Layer 17 of a small transformer language model trained on English Wikipedia (21 layers, counted from 0, width 128).
A neuron adds its activation times its output weights to the MLP's output. To switch it off is to set its activation to zero at one token and run the rest of the model.
A neuron's activation on a vector x is squared ReLU(weights . x), where the dot is the dot product.

Input weights of the MLP neurons that the questions are about. A number n stands for n times 0.0085.
n14: 16 32 -11 -45 -42 1 -28 -3 -13 11 2 85 -14 1 -7 37 -20 -21 5 -6 15 -22 5 -50 37 -40 -12 18 -31 -29 34 17 -14 -2 -23 26 11 -7 1 0 17 10 30 -4 -10 44 -4 16 28 -29 -33 25 5 -2 11 4 10 -18 22 -14 38 29 -11 53 -9 -4 46 35 -4 -7 -12 14 -28 -10 -20 14 -4 19 -41 26 -23 1 -25 -13 -20 -3 -32 21 0 -3 -30 -6 29 -15 -7 11 -16 4 -5 15 -17 -12 -42 -42 -28 -26 17 -5 -16 6 -37 12 9 -10 47 10 39 -12 74 -16 4 -12 4 -13 -8 -23 -24 52
n76: -4 35 -4 -17 -6 16 21 20 -50 10 -10 -12 -17 26 -3 22 -39 34 7 33 -45 -23 -17 45 2 -23 -2 5 -12 -15 -27 -8 28 -11 11 -1 4 15 -1 9 -7 -8 -7 25 -20 -1 -14 17 1 0 -1 9 -21 -17 -41 -1 22 19 -42 38 43 -39 28 -2 15 -10 14 -26 -32 -26 -18 -1 -26 1 20 -57 -6 3 -5 5 -74 12 16 -30 -8 -37 11 -22 16 41 -6 -1 -6 16 52 -7 -30 14 36 17 26 -19 -3 4 -8 50 -11 9 30 10 17 -27 12 39 -10 16 -14 -32 46 22 -10 -16 1 -26 8 0 13 11
n131: -7 30 -6 42 -28 19 -17 -2 -19 -14 -35 -26 -16 3 -12 -11 -18 20 5 16 -12 -7 -28 -32 15 -8 -4 -21 31 22 1 -60 1 6 6 11 42 -14 -18 -30 1 9 24 -17 11 -30 58 29 -27 13 -19 -23 26 -41 22 -32 7 -42 -19 61 9 -26 4 -17 -33 -26 26 2 12 -21 18 21 39 0 -13 20 -29 -2 -26 -2 43 -20 39 40 -8 -15 -42 15 19 -15 9 55 12 -9 -16 -27 1 45 -19 2 24 35 30 15 8 -21 0 24 -2 -9 10 20 1 -12 15 -48 -19 -5 22 13 11 -44 13 -6 10 0 6 26
n223: 50 -8 8 24 -9 15 -20 21 -23 -6 1 -1 -15 10 15 -3 -45 -1 37 2 2 16 -27 16 3 -13 -12 9 -11 33 39 24 10 21 10 20 -25 -23 32 -19 -36 -21 15 -9 20 -10 32 12 -12 13 -13 -36 -14 6 -5 20 20 -1 8 65 8 -52 -9 60 -27 -10 23 19 -29 -15 -59 42 6 -23 -3 -7 -21 -37 7 -40 -20 49 -26 27 9 13 -32 18 0 8 -17 18 8 24 -32 10 -24 17 -13 -32 -14 13 -3 -21 5 -19 -10 -13 -25 -17 -17 -12 4 15 -6 -7 39 -1 -18 11 -2 -50 31 40 -32 -39 -3 21
n227: -5 11 9 -7 -21 -31 6 22 8 -2 11 -39 30 -9 -25 -29 11 19 -7 33 14 -4 -13 33 18 17 -22 -3 -22 -41 -46 31 -2 -27 -5 -24 -14 -41 -35 -4 46 85 -20 -32 16 8 -10 -13 5 10 18 -6 -12 -8 -21 20 -19 33 -16 5 15 -5 14 5 3 39 36 -17 -19 43 -29 -1 28 -4 20 -68 10 3 -33 20 34 9 62 23 16 46 -13 -20 -2 36 -17 22 -4 2 -7 -12 13 -37 -3 -34 8 -41 -14 -1 7 -45 8 -7 3 -4 -12 -44 39 -6 21 -17 -23 13 -11 24 18 25 43 -15 -39 3 -15 2
n279: 29 -35 16 -25 -18 -40 4 41 -12 41 -10 -11 -30 19 -12 0 22 7 -8 -16 -9 2 -19 8 30 12 -10 8 7 16 53 1 -7 24 43 11 10 -20 5 4 9 2 -7 -1 16 20 10 -15 -30 0 14 -67 -21 -24 34 -58 1 -4 -18 -60 -7 -44 -58 -38 7 -20 12 17 -30 20 17 -17 -22 33 22 2 -18 45 43 -1 -6 1 -15 -16 21 -1 23 -27 -21 -2 -60 1 16 18 -6 -43 10 -5 -9 34 -61 9 1 -3 17 -21 -66 -53 -55 22 27 9 -15 32 -6 8 23 -16 -7 23 27 -42 13 42 4 28 31 24
n316: -20 25 8 -36 -53 16 -7 7 38 2 21 2 51 -53 42 -6 -2 -5 15 -3 21 -45 4 -27 43 16 -10 -4 2 14 -24 -15 20 13 5 38 -14 -46 -11 4 29 -10 34 33 -18 -37 -19 32 21 -14 1 -19 -13 -2 -24 2 -12 -23 -45 12 37 9 -15 -25 25 13 -7 16 40 -5 -42 4 -7 -17 41 6 2 -7 6 18 7 -39 -43 21 -4 -1 -7 -53 56 24 7 8 16 -40 -2 18 31 -47 -23 -16 25 4 -6 -4 -32 44 0 20 -4 26 21 15 8 -27 -8 51 50 -7 -27 19 29 0 -46 -47 32 -11 -22 16
n341: 2 -10 -30 -6 37 12 17 35 -1 -18 -2 2 -3 17 -25 -16 -3 -19 -22 -17 33 -19 8 30 1 56 19 -27 21 7 9 3 18 -17 5 -5 -33 -10 41 28 3 -1 4 -10 -33 3 -18 -8 -9 -3 -1 19 -22 1 -7 -31 21 -23 -11 32 80 50 -13 -9 26 -11 13 1 -40 16 1 1 -24 -27 42 30 31 -8 13 -46 7 28 -16 -77 15 -1 16 -8 -4 59 -27 29 4 -17 -16 -40 12 -10 -1 39 -33 -18 -41 -13 -17 4 -9 21 -18 1 32 -42 -33 44 -33 21 42 20 9 -14 -2 -12 38 18 -10 28 -7 -22
n342: -47 37 1 -1 -29 14 -33 22 -23 -4 -17 22 -18 1 -7 -8 14 14 16 14 -11 -37 -13 25 21 -7 83 19 -5 9 -19 -15 -41 16 25 -30 23 11 -9 -5 15 22 -30 28 -8 -13 3 -31 6 -1 -14 -1 14 5 -16 5 7 -1 13 -10 -7 15 -21 27 -17 41 -20 -1 -30 11 -15 15 7 24 36 -1 -3 3 -17 41 -9 -16 29 15 32 -9 -40 16 -23 -10 -13 11 -8 -34 -45 -25 1 -44 4 38 -29 2 11 -13 -7 26 -12 5 34 -34 9 -34 10 29 3 26 -1 -33 -23 32 -14 22 14 -35 7 -9 -10 26
n414: -1 45 36 -15 -28 12 33 32 -19 40 -18 10 -10 1 48 26 -1 -23 -14 -23 -29 -6 -7 6 -16 21 11 36 -51 -4 17 33 20 4 10 -10 -47 9 6 -57 -19 10 14 9 7 -25 1 -22 12 1 22 7 -13 -15 -7 -10 -23 -33 -8 4 6 20 -4 11 -40 95 33 -68 -11 4 -26 15 -13 8 -28 11 31 -32 -20 -7 -41 -20 -12 11 -4 7 -20 -12 -15 -26 -13 -1 14 -14 17 -10 -32 1 21 26 -21 -6 30 32 -37 31 -26 -1 7 3 -13 -11 -15 -22 20 23 15 30 -6 -9 -32 -8 6 -30 4 11 15 29
n438: -22 -15 -6 -13 -31 42 -34 9 -19 11 12 -51 15 -10 3 19 -1 -15 -45 38 -19 -8 -6 34 -39 31 11 35 -18 6 14 19 -17 -12 -11 41 16 1 14 1 58 -30 4 20 46 25 9 -3 -8 26 -13 -7 -30 21 10 30 -5 -6 3 -29 29 -38 -53 -36 19 -1 21 -1 8 8 -34 7 -20 -17 9 40 21 27 -1 -2 -1 23 4 -26 11 -24 55 -14 -6 -20 -27 18 -15 30 -10 -38 -27 -21 13 -10 1 18 -27 6 34 -58 13 -11 7 -17 7 -5 -8 14 -14 1 -13 25 49 6 -34 -12 -27 -30 1 -16 46 -38
n447: -30 -4 -1 17 52 12 30 20 14 -20 -7 16 6 -11 -50 -12 -11 -14 -1 -56 -37 -17 0 -22 -27 30 67 -14 -24 -9 13 -5 -3 33 -10 41 1 -15 -19 -6 22 -12 8 8 20 -4 -2 -33 41 -15 30 -21 18 5 -31 21 15 -36 -66 -13 65 -4 20 21 -15 17 -25 20 11 -19 11 23 -9 9 -1 -32 8 12 -27 5 -17 13 10 -52 -18 -11 3 9 14 -15 33 -11 12 -8 -26 -22 -32 -15 -50 30 16 5 -17 7 -1 30 -4 1 -22 22 -43 -12 3 24 12 -27 30 15 -32 20 -19 44 25 23 -21 -27 -13 20

Output weights of the MLP neurons that the questions are about. A number n stands for n times 0.0082.
n14: 23 -24 16 -18 -53 8 -14 -19 45 -25 -25 -21 39 -17 -2 20 -46 -1 38 -25 -18 -2 31 -22 -37 37 -4 -11 15 45 4 29 4 -10 5 -21 -19 12 -15 1 -16 -14 7 -17 1 19 8 5 7 2 0 35 14 -9 -55 18 -21 20 -32 47 18 -9 56 -3 1 -23 -27 29 -51 63 -18 -9 -18 -25 31 8 7 -27 30 -43 -19 23 -13 -10 6 -24 58 -1 -15 -11 53 4 35 -32 4 -19 -13 4 -24 12 4 1 61 -49 10 22 -5 12 -45 -10 19 9 -1 -26 14 15 12 -11 12 3 9 -3 21 -13 2 34 -22 -28
n76: -16 13 2 21 -6 -19 -15 19 26 34 -29 -43 -2 -23 3 27 -28 10 37 -23 20 1 -24 -10 8 31 -9 6 -31 -18 34 -78 -28 -14 -29 26 -18 -5 -39 10 22 16 -3 12 26 -1 -15 -47 0 11 39 -4 -7 -48 2 14 32 -44 14 -5 18 16 -5 31 -21 -3 37 38 1 19 33 -23 20 8 9 30 8 -8 -7 27 1 1 -14 54 -5 -46 -3 32 14 -20 -31 -32 21 13 14 -15 38 7 -43 -6 30 5 33 -37 -20 -11 -2 25 14 -4 -3 -16 7 -7 -21 -17 28 3 5 1 -36 -34 13 11 -13 14 25 -2
n131: 9 -9 8 0 -23 -1 -16 -6 -6 -2 -3 21 37 -5 -9 65 -9 4 6 31 1 -45 27 36 -3 17 -7 -3 -39 8 -4 22 -37 31 -32 6 -48 10 26 -5 -24 11 29 -6 -5 -9 -6 -8 25 -6 -2 -14 -18 -24 15 22 -53 -2 -3 -18 32 41 -21 38 6 -3 37 -3 24 -2 -10 -19 36 -8 21 15 11 -6 19 1 -3 36 20 22 -26 -9 -15 -62 -11 -16 22 -25 10 -31 -10 20 37 95 -27 -23 -52 -15 -28 -26 -7 -13 22 -23 -9 -10 8 -9 22 -23 16 1 3 8 -1 -6 1 7 -24 -48 -1 -22 35 14
n223: -2 -37 1 18 69 -25 1 -14 -22 0 4 10 1 48 -10 8 -38 -9 -10 47 -8 10 -33 -3 33 57 11 38 -1 27 -38 19 -29 -46 -14 -31 -1 -35 4 26 -16 -5 21 -19 -29 -13 1 17 -17 -16 -13 -4 -21 3 67 3 -33 17 1 13 21 16 42 9 12 4 -13 13 53 -4 33 25 -6 4 -30 28 24 -25 -35 -18 8 -31 17 -21 -19 -3 6 35 -7 31 -14 -64 -1 6 10 4 10 9 22 -11 -32 32 32 -13 -7 -5 -16 9 -6 32 17 29 -6 21 -20 -11 -17 -52 -1 6 -31 -54 -18 -20 43 -9 -1 -8
n227: -6 23 7 20 1 20 -1 11 5 -9 -18 10 -33 -1 4 10 5 -3 10 -30 1 4 25 -16 -6 20 -12 13 5 24 -17 -18 -74 21 6 1 -19 23 5 -14 8 50 -3 -12 -8 -13 52 -1 -7 -8 16 10 -25 -40 -8 28 14 12 -25 -27 24 -70 -27 -38 -11 -48 50 -18 1 12 1 -12 -17 -25 -3 -7 -34 22 -12 -28 27 -8 -4 43 -8 5 -24 -5 -4 35 -16 15 21 16 -20 -1 -21 -1 11 64 -29 8 1 38 7 -25 -7 18 -2 -5 -17 -34 -41 -36 23 -28 27 -14 5 4 14 24 38 -15 29 -11 22 17
n279: 16 -2 13 -11 -19 3 13 -19 19 -8 -34 -4 74 -21 19 42 -15 -20 17 1 14 6 -31 30 0 -16 -27 37 -4 -14 -23 7 14 -22 28 -2 -35 -30 -8 33 7 -15 -15 4 -7 -61 -4 7 -21 -16 -27 19 35 -9 41 -36 77 4 -8 3 11 -42 -39 19 25 -30 -5 -24 -42 7 36 -7 -3 64 -7 38 50 -16 12 27 -12 -7 -20 23 24 -32 3 -37 12 -8 -14 10 -11 49 32 -20 -18 -6 -10 -25 -15 -32 -41 38 30 1 -2 6 22 -14 -28 13 -5 -19 5 -1 6 -12 -2 21 8 12 -54 -19 -34 28 10 26
n316: -8 -4 19 -28 -14 3 1 -13 36 -65 -12 15 -28 34 -8 23 20 7 22 -19 41 -17 -25 -21 60 6 -29 -38 -35 15 -12 18 -23 22 44 -5 50 3 -12 16 38 -24 -11 -12 3 41 -49 1 -39 -50 -10 39 3 -24 -47 25 30 -10 -16 -2 -8 -31 2 -16 7 1 -12 -1 -17 9 40 23 4 -45 -12 31 0 -41 -1 29 13 11 18 5 17 -10 -6 27 24 33 -24 -44 7 37 12 -8 1 -22 -1 27 -48 17 5 13 -14 36 5 32 -35 -6 -1 -7 -15 -30 -29 16 6 26 28 -9 -36 2 -21 34 -3 -1 -1 -6
n341: -1 31 -8 22 -32 -11 -43 -1 -13 -27 5 -26 29 -3 -13 24 -14 -24 -48 -5 21 -9 10 -6 -1 -3 4 -16 11 23 12 11 16 11 -6 34 15 -26 -18 25 11 -13 1 -33 -33 1 -36 36 -30 -10 -2 41 10 -1 -65 17 42 29 -8 24 -6 1 38 -17 -9 -20 34 -14 42 -51 -6 -36 -28 -17 -27 25 -37 12 -13 -30 -14 -13 -26 -15 21 -10 -14 -6 10 -18 12 20 43 -27 21 -14 7 -2 -42 39 -8 4 4 -3 3 13 -43 26 -2 -14 66 -17 33 12 33 28 20 -14 6 10 23 0 21 -41 27 30 -27 -39
n342: 0 -12 -1 -43 2 -11 -37 -3 -9 29 -20 36 8 -16 1 65 6 -10 5 -2 1 -42 -24 -4 -32 24 4 3 -2 -3 -25 6 -22 -3 0 -4 26 -9 9 10 -14 4 -48 32 -21 14 -20 12 -2 -18 -17 -5 -6 2 -92 6 17 24 11 -27 0 -20 22 -21 10 32 34 22 -10 -28 35 1 -18 3 22 -15 5 -35 -3 -29 7 -24 -41 19 -6 -10 20 24 -20 15 11 0 -27 12 -19 -58 -28 9 0 14 20 6 38 7 30 22 -11 24 11 -2 22 5 -22 9 46 24 -22 55 4 23 -20 24 0 -5 -24 1 -3 31
n414: 15 43 11 12 -1 -4 -40 -18 7 -8 6 -10 -9 11 -13 21 -12 -4 22 23 7 -48 -14 15 30 15 -6 15 3 -8 39 23 -8 34 4 5 -26 -11 15 -32 31 43 10 -25 -13 -58 -20 -29 13 -28 24 -23 -16 -8 26 28 27 4 15 -52 -16 9 -34 4 24 7 17 29 11 10 -10 -7 17 18 -11 36 27 -52 -19 43 -28 57 1 42 5 -18 -12 17 -12 5 -12 23 2 -36 -9 14 8 -30 -8 42 -24 -19 -9 -34 -67 -12 14 -8 -14 -47 12 16 3 -14 -32 -14 -7 5 13 -4 -20 -31 2 -5 -8 -44 52 34
n438: -36 -17 48 -5 -2 11 23 -1 -1 6 5 11 10 -6 15 -2 33 -40 32 -8 30 1 -2 -23 -49 -3 24 -13 -19 1 -21 -13 15 5 -30 6 18 -23 -12 46 35 -10 -20 61 -42 -33 -5 7 53 5 -7 39 -34 -13 -12 44 -38 -15 12 35 39 -16 -19 42 -25 -30 6 -5 -14 -17 -16 -11 5 -10 49 11 60 -22 8 14 27 -34 -6 -5 -35 3 20 -12 12 -34 -13 2 -7 -20 -20 -9 35 23 -9 -48 -23 7 0 -7 15 -34 22 -4 -13 -21 2 20 29 5 26 16 6 -4 -2 -1 -8 7 0 -23 -3 1 16 -41
n447: -13 2 -11 -6 31 -10 8 -13 -9 -39 -24 39 22 13 71 11 26 -14 -16 24 -9 -11 -16 5 -18 -17 -8 -47 -12 -6 30 27 -10 -35 -1 -21 7 -37 7 0 19 -21 -43 13 -25 -49 26 -3 10 -17 -1 24 15 9 -2 -25 10 -9 -32 35 6 2 17 -47 -18 22 -1 -14 8 32 -19 1 0 31 -14 -1 -2 -18 31 -2 -18 19 17 -30 -18 -3 -15 -9 -16 15 29 -12 -47 33 -23 5 39 18 -24 36 5 18 11 -27 26 -24 30 1 21 14 -19 -27 4 16 12 1 -25 7 2 25 -18 1 -43 -6 14 23 24 50

Each question names a token from some text and the token that comes next. It shows the vector x that enters the MLP there. A number n stands for n times 0.057.

Then comes g, the gradient of the next token's log-probability with respect to the MLP's output, scaled to length 1. A neuron's effect is roughly proportional to its activation times (output weights . g). A number n stands for n times 0.0039.

"S", then " |"
x: -11 1 42 25 -27 -6 -22 -53 67 -34 1 22 -28 25 4 18 -29 16 30 -21 37 16 -22 -23 0 -14 22 21 -23 15 -9 -30 8 -2 17 -17 -10 -26 -33 -25 8 -20 -11 -2 -1 7 -19 -29 -30 -18 -34 -9 -41 6 -49 -3 47 9 20 3 -45 -26 27 17 31 7 10 -9 2 24 27 2 0 -10 8 13 6 0 9 10 55 -28 33 -22 19 -32 -14 40 -12 13 25 0 12 -23 -20 17 14 29 16 -6 -10 5 9 -6 3 -20 0 25 -2 14 1 -7 -38 -40 -4 15 8 -3 26 -20 42 -22 -19 49 12 46 7 -38
g: 3 38 -5 -22 -10 43 -25 25 -12 1 10 -49 -7 9 -11 -16 4 -9 9 2 0 12 -42 2 -13 37 22 3 40 -12 0 -34 -3 19 -22 15 -1 2 5 -9 -66 -20 -47 31 -6 8 -20 23 -3 12 -4 2 -11 39 26 47 -1 -33 -21 14 17 -53 15 -12 5 -7 22 41 -20 -2 -14 5 26 -10 -8 31 -20 11 29 22 22 -11 21 -1 -15 -1 -27 -42 -12 21 -20 15 33 -34 -8 43 8 39 -20 3 -40 43 18 -17 10 13 -10 6 -18 -4 -8 23 8 -21 -17 7 -5 8 -1 14 -27 -21 -26 -40 -14 32 40 -16
Switching off which neuron hurts the next token most? n131

"ip", then "eg"
x: 21 31 62 -11 -7 -34 1 -25 -9 10 -40 -43 -7 -28 29 -22 -25 -34 14 1 17 -6 -13 -8 -21 -6 -10 -6 -6 18 -24 13 -38 59 -10 -27 -20 15 -37 -29 -11 17 -6 -29 -3 -13 26 -20 -2 -6 -3 37 32 -15 -45 -20 -11 38 61 23 -18 -5 -1 33 -1 8 -9 -5 32 41 -11 -37 18 5 -18 6 -3 -10 -3 -14 -18 -30 9 15 -35 -45 42 25 -6 9 19 9 21 -15 47 4 30 4 1 -17 18 15 34 6 21 22 10 8 -1 -10 9 -15 5 -18 22 25 8 11 3 -18 5 -1 8 2 3 14 3 -51
g: 36 2 0 -13 16 -22 -2 -21 -8 -4 12 -39 -12 -8 37 -13 21 -15 0 3 39 33 -12 -6 20 -11 -5 -4 -38 35 -13 14 -13 -27 -27 -26 -9 -33 6 -11 5 8 -4 -7 36 -21 -24 9 -4 -11 -7 -17 7 -15 37 -7 20 60 -25 -13 -3 8 49 22 -12 26 49 12 27 -10 15 4 -53 -30 2 22 -6 -46 9 10 9 -46 -8 6 10 -28 -18 -1 15 28 17 13 -4 -28 24 19 -41 -30 30 -7 11 -1 -24 7 -26 34 30 6 -35 -24 -14 5 19 0 -19 3 16 16 -7 12 -25 -1 6 61 -31 -38 17 35
Switching off which neuron hurts the next token most? n414

" ", then "2"
x: -35 -14 51 22 -30 -5 -4 -25 32 23 -2 13 -14 17 7 31 -23 -36 -22 14 11 36 -8 11 7 -28 -16 21 -24 10 -34 -19 22 7 26 6 14 -10 -93 -11 -48 -20 -22 9 23 -7 -21 -17 -24 -15 11 -3 -16 -16 -41 49 22 5 -18 -19 -17 6 -16 5 6 -18 39 73 21 26 3 -2 -19 -2 13 40 22 0 12 -12 -1 -34 -19 -27 34 0 29 0 28 27 39 -31 7 -30 21 18 -19 1 -4 -9 1 14 11 -10 22 4 -56 38 -8 -11 0 3 1 -16 35 17 20 -9 3 -25 20 12 12 -6 4 5 3 -10
g: -14 7 -8 -45 -36 27 8 -42 -9 -13 7 6 30 6 19 -23 -22 -8 7 13 -5 28 4 35 -13 -13 23 -4 -33 32 -10 -9 59 7 0 -44 23 27 -13 26 0 12 35 -28 20 -14 10 -14 26 -37 28 -23 -6 18 -5 4 29 16 20 -55 27 -25 21 -6 -28 7 -49 3 -12 11 -20 19 -38 9 31 20 -27 -30 22 2 24 3 2 27 2 -1 22 21 6 1 11 -39 -33 -11 -19 -29 5 17 -12 5 9 18 -32 11 -36 49 0 21 18 -31 32 7 -19 -11 -29 -1 27 -1 -6 -12 3 8 20 -1 32 -17 -45 -9
Switching off which neuron hurts the next token most? n316

" |", then " A"
x: -19 -8 25 14 -2 0 -26 -21 -30 -33 -21 56 -28 28 28 -9 -4 -19 -5 2 5 63 -25 17 9 6 19 53 -19 28 -11 -10 -47 7 3 -30 -22 -11 -14 -18 5 -9 -57 -26 -17 6 -9 21 -2 -2 -25 28 12 -14 -58 19 11 17 1 9 -25 -34 10 12 -14 -18 19 26 14 21 5 15 -10 37 -3 -37 -7 0 16 16 -12 -1 -1 -29 -14 -34 38 14 -4 -11 63 21 -31 -38 -18 -19 25 5 14 28 -13 15 15 -15 25 -10 20 39 25 17 -2 26 -5 -26 29 31 -17 -6 -16 -21 44 -26 -19 18 25 30 9 -32
g: -45 -12 20 -1 18 -25 -8 13 11 15 8 -6 3 32 25 27 -42 41 18 -27 -31 37 18 52 -40 -18 -7 16 -12 24 26 -44 -13 -42 1 1 32 4 -28 40 6 -9 25 23 -11 -16 27 17 0 -12 -19 13 -8 -60 -21 -16 32 11 1 -37 27 -4 27 6 -1 18 -1 16 1 -9 -11 1 9 -60 -35 0 -9 -6 6 45 -2 13 42 22 0 6 18 11 -3 2 -12 -5 3 -5 -36 -16 -5 -20 -9 -6 20 35 -4 9 -36 -13 -14 33 -12 31 -22 -6 -11 -41 -26 31 -13 22 -19 -4 -31 20 15 -21 -22 6 21 16
Switching off which neuron hurts the next token most? n342

",", then " "
x: 0 -13 -18 2 45 18 -8 -25 -34 -30 -55 3 -11 -33 16 -36 -23 -9 -19 -2 34 -20 13 19 -25 6 -1 31 6 23 -13 25 -5 -7 15 -17 -10 2 5 -23 -50 -53 -7 -6 17 -42 -10 -19 -41 24 -6 40 -41 12 -43 -18 31 59 2 13 -11 -3 18 9 53 -4 50 14 -10 23 12 27 -31 45 -2 1 -4 16 2 -5 23 -7 -10 -27 28 -4 19 -6 -9 8 35 26 -10 -30 1 -22 3 12 -18 4 -31 26 -12 -26 -6 -11 4 45 18 6 -4 -3 12 -8 26 19 3 -25 16 -31 39 -3 7 33 26 39 -8 -12
g: 40 -13 38 -14 0 10 -17 -30 0 -30 -45 9 -20 -6 25 -2 -12 -19 -23 16 23 13 -27 -24 -5 -11 -16 21 -40 8 -17 -22 -24 46 -34 -26 15 -14 -8 -37 -3 12 -69 -7 2 3 -44 -11 -3 2 -23 15 -23 -2 22 9 43 11 24 -18 -2 16 18 -19 32 -16 13 21 7 5 -28 -14 10 19 8 39 12 -12 -16 -5 20 15 5 2 10 -17 10 37 -32 -31 6 5 19 22 34 9 12 10 23 49 -1 5 -48 34 -1 -8 -17 -12 27 -42 -13 -17 -9 -11 21 29 -2 28 10 -37 32 0 33 7 17 13 33 -37
Switching off which neuron hurts the next token most? n341

"*", then "\n"
x: -14 -3 10 -14 -22 29 8 -14 -12 -17 -16 33 -7 44 5 -3 20 22 -3 -3 16 41 -37 -16 5 -2 -24 26 7 32 -6 3 -4 -29 -28 -41 32 -4 -30 -3 -19 -3 -38 -37 7 -2 -28 -15 -37 -27 18 -37 -1 19 -45 2 26 14 -15 29 -55 -51 -32 0 23 24 17 38 25 29 36 -45 10 32 -2 23 -25 33 23 22 8 6 9 8 5 -26 -2 -4 -43 24 12 -14 20 -26 41 30 53 8 39 9 -27 -21 7 14 3 7 9 4 25 -15 -10 16 -28 -18 36 11 -9 -31 19 -23 35 -6 -11 -5 -7 16 10 -33
g: 22 23 40 14 -20 -6 15 7 29 12 25 -15 -1 38 8 23 -12 10 10 5 44 20 -4 39 -8 -28 -23 -22 1 10 49 -7 34 5 1 -8 41 -5 -21 1 -16 44 48 -25 22 -20 -2 -22 9 -21 18 -45 -23 -4 1 -8 27 9 27 -9 -2 -51 -40 -20 2 -51 -26 -22 -1 12 31 -13 23 17 -17 3 49 14 4 -12 20 -32 -24 -17 -18 3 -16 -8 -14 -8 -4 2 6 44 -42 -14 0 25 12 -6 15 -49 -32 3 -9 2 -4 -15 -1 -26 -29 -10 18 -20 -31 12 28 -31 3 -8 3 -4 -17 12 -45 27 13 25
Switching off which neuron hurts the next token most? n279

"el", then "n"
x: -18 -17 20 -12 30 -1 39 -13 21 10 -7 34 -11 -4 -7 39 -1 -8 62 -21 13 3 -6 3 -4 -31 -23 -28 -9 13 17 11 -33 -29 -44 -15 0 8 -20 17 -26 20 -4 22 -24 -11 -18 -40 10 -24 4 19 -9 18 -43 3 53 -19 67 14 -33 -17 3 0 56 -5 3 70 56 35 8 -11 34 2 -28 13 7 -1 9 -42 6 -9 5 -10 -29 -20 1 -1 -48 14 -1 -12 -6 -18 10 3 -23 -28 -20 -6 13 -1 9 -2 -20 -21 6 -8 46 -7 -23 -6 -4 -20 22 -21 -15 -9 27 7 21 13 19 9 -3 35 -17 -5
g: -10 -23 -17 -29 9 -11 -13 -7 15 -25 30 10 9 -57 -1 7 -32 8 -29 4 -30 27 -9 16 33 -2 -16 14 24 -3 29 31 -41 -27 -40 -18 -6 42 -10 -28 -34 9 17 -11 -54 -6 4 7 -4 1 10 2 -1 18 0 2 30 -25 -15 0 9 -5 5 9 -3 -19 4 29 -9 2 13 39 7 -39 6 6 5 25 3 1 9 5 3 -6 40 18 -19 23 -18 -39 -21 -54 20 0 -6 -31 -15 21 -3 -14 38 6 28 -12 26 69 27 -40 16 33 41 22 14 -3 23 -4 -26 -10 -38 -8 15 -1 25 24 10 -43 18 -20
Switching off which neuron hurts the next token most? n14

" Paul", then " H"
x: -18 -6 0 6 42 15 41 -23 2 -3 -35 11 -27 -2 3 12 -10 -31 23 -6 23 22 -3 -16 35 -27 17 0 5 11 7 15 -20 -26 -14 -17 12 -6 4 10 -17 -16 -22 7 -4 -10 -67 -1 2 -14 17 2 21 -5 -49 -16 30 -3 71 52 -46 -12 0 -1 26 15 13 60 31 29 3 -45 27 -1 -51 13 46 -5 24 -13 23 -21 -8 1 -44 -22 -8 5 -16 -27 13 -20 -9 -40 10 19 18 -4 39 7 -8 33 -19 -27 -14 -15 2 5 41 6 -16 -25 -25 -22 13 25 -3 -26 34 -14 26 -12 5 -5 -11 56 -3 -7
g: 17 22 -7 -12 -20 9 -14 -23 10 26 -39 47 -20 -26 8 7 3 13 -19 -10 14 -2 46 27 21 12 -3 -34 -12 27 -18 52 -20 15 47 -38 19 15 0 -19 3 -25 -35 3 -29 -31 27 -22 -1 22 -19 33 13 -24 -20 8 3 2 1 13 -25 13 4 5 -28 -17 -7 -8 11 1 -20 -27 39 -20 -40 -37 6 13 -12 10 -5 -16 4 -34 7 -34 1 9 38 -13 38 30 -7 8 -49 -22 -5 14 -4 16 -37 3 -33 -17 20 -16 16 18 -8 15 1 -10 -29 15 44 53 -8 41 -26 31 42 15 -1 11 -3 -21 -7 7
Switching off which neuron hurts the next token most? n14

"i", then "qu"
x: -19 -3 44 23 3 2 34 -23 4 -16 -45 32 -5 -2 23 -33 -7 -25 41 22 23 4 5 -20 -30 -35 -37 -15 -17 40 13 18 14 -15 -21 39 -24 -6 -31 -1 11 -1 -23 2 13 -22 -26 -27 -17 -38 5 12 -7 38 -60 32 16 9 64 20 1 -30 -22 9 23 20 -1 21 47 32 50 -25 17 6 -4 3 -15 -1 9 0 -6 -33 5 16 -29 2 8 -17 -7 -22 40 11 26 -26 11 21 31 -28 -6 -28 -1 -2 -25 12 -24 3 -24 -17 27 21 -20 -19 5 -30 27 -9 3 -17 25 -21 20 7 5 4 13 16 -13 -24
g: -13 -25 22 -29 -8 -3 4 -21 -55 3 41 -34 16 22 -23 20 17 -18 0 -16 33 30 -14 -41 18 -8 -31 17 -10 -14 25 11 16 -41 12 -26 -8 -15 -26 -35 38 -6 7 -10 -10 26 -16 -1 -22 7 -26 13 25 -22 21 10 -18 -25 -3 -24 18 -20 -10 -7 54 19 3 -15 22 19 -7 4 -3 -37 40 -12 21 11 -20 56 18 -10 -36 35 23 26 5 34 33 -4 24 61 1 -10 5 -12 -9 5 -26 -14 -14 15 -54 -48 -14 13 45 -3 4 -2 5 -8 -6 -16 19 13 -9 27 2 14 -12 10 -22 24 -5 5 -14 -13
Switching off which neuron hurts the next token most? n316

"is", then " R"
x: -36 -9 -13 28 9 22 20 -25 17 -53 -11 28 -12 28 -6 -23 18 2 6 3 -45 46 -31 10 -12 1 -12 15 7 26 -23 -17 -52 33 -16 19 -3 26 -27 -35 -3 0 -32 -33 2 15 -24 -11 4 -23 16 -7 2 2 -41 34 13 -12 5 9 -45 -27 -24 7 45 2 11 26 32 24 3 -24 25 26 14 -16 -15 3 28 10 -8 -31 11 -12 -22 -2 -12 0 -33 -22 53 -10 14 -48 -9 15 15 -13 15 -6 -24 29 -11 -28 -7 -2 25 3 11 45 -14 0 6 -22 29 -8 39 20 14 -31 54 30 -15 61 -10 54 -12 -8
g: -48 -18 -17 -21 -5 2 5 -35 -22 1 -33 24 28 -11 19 -23 26 27 8 41 25 -8 3 -1 -13 20 28 -7 0 -11 -6 40 -30 -7 3 -27 -22 6 5 9 13 29 51 -17 -24 -6 24 0 -19 9 -26 42 29 -62 6 5 2 -29 5 -11 -32 36 -19 1 9 -3 -22 0 4 29 -9 3 -27 0 -9 -14 4 -36 7 9 6 8 49 -7 -24 5 -13 34 14 -17 39 -24 30 9 -22 -24 12 -23 10 16 28 -60 6 6 -21 -3 27 16 4 -1 24 -44 12 36 38 -31 -35 20 1 4 42 -1 8 -32 -12 -18 -7 5
Switching off which neuron hurts the next token most? n447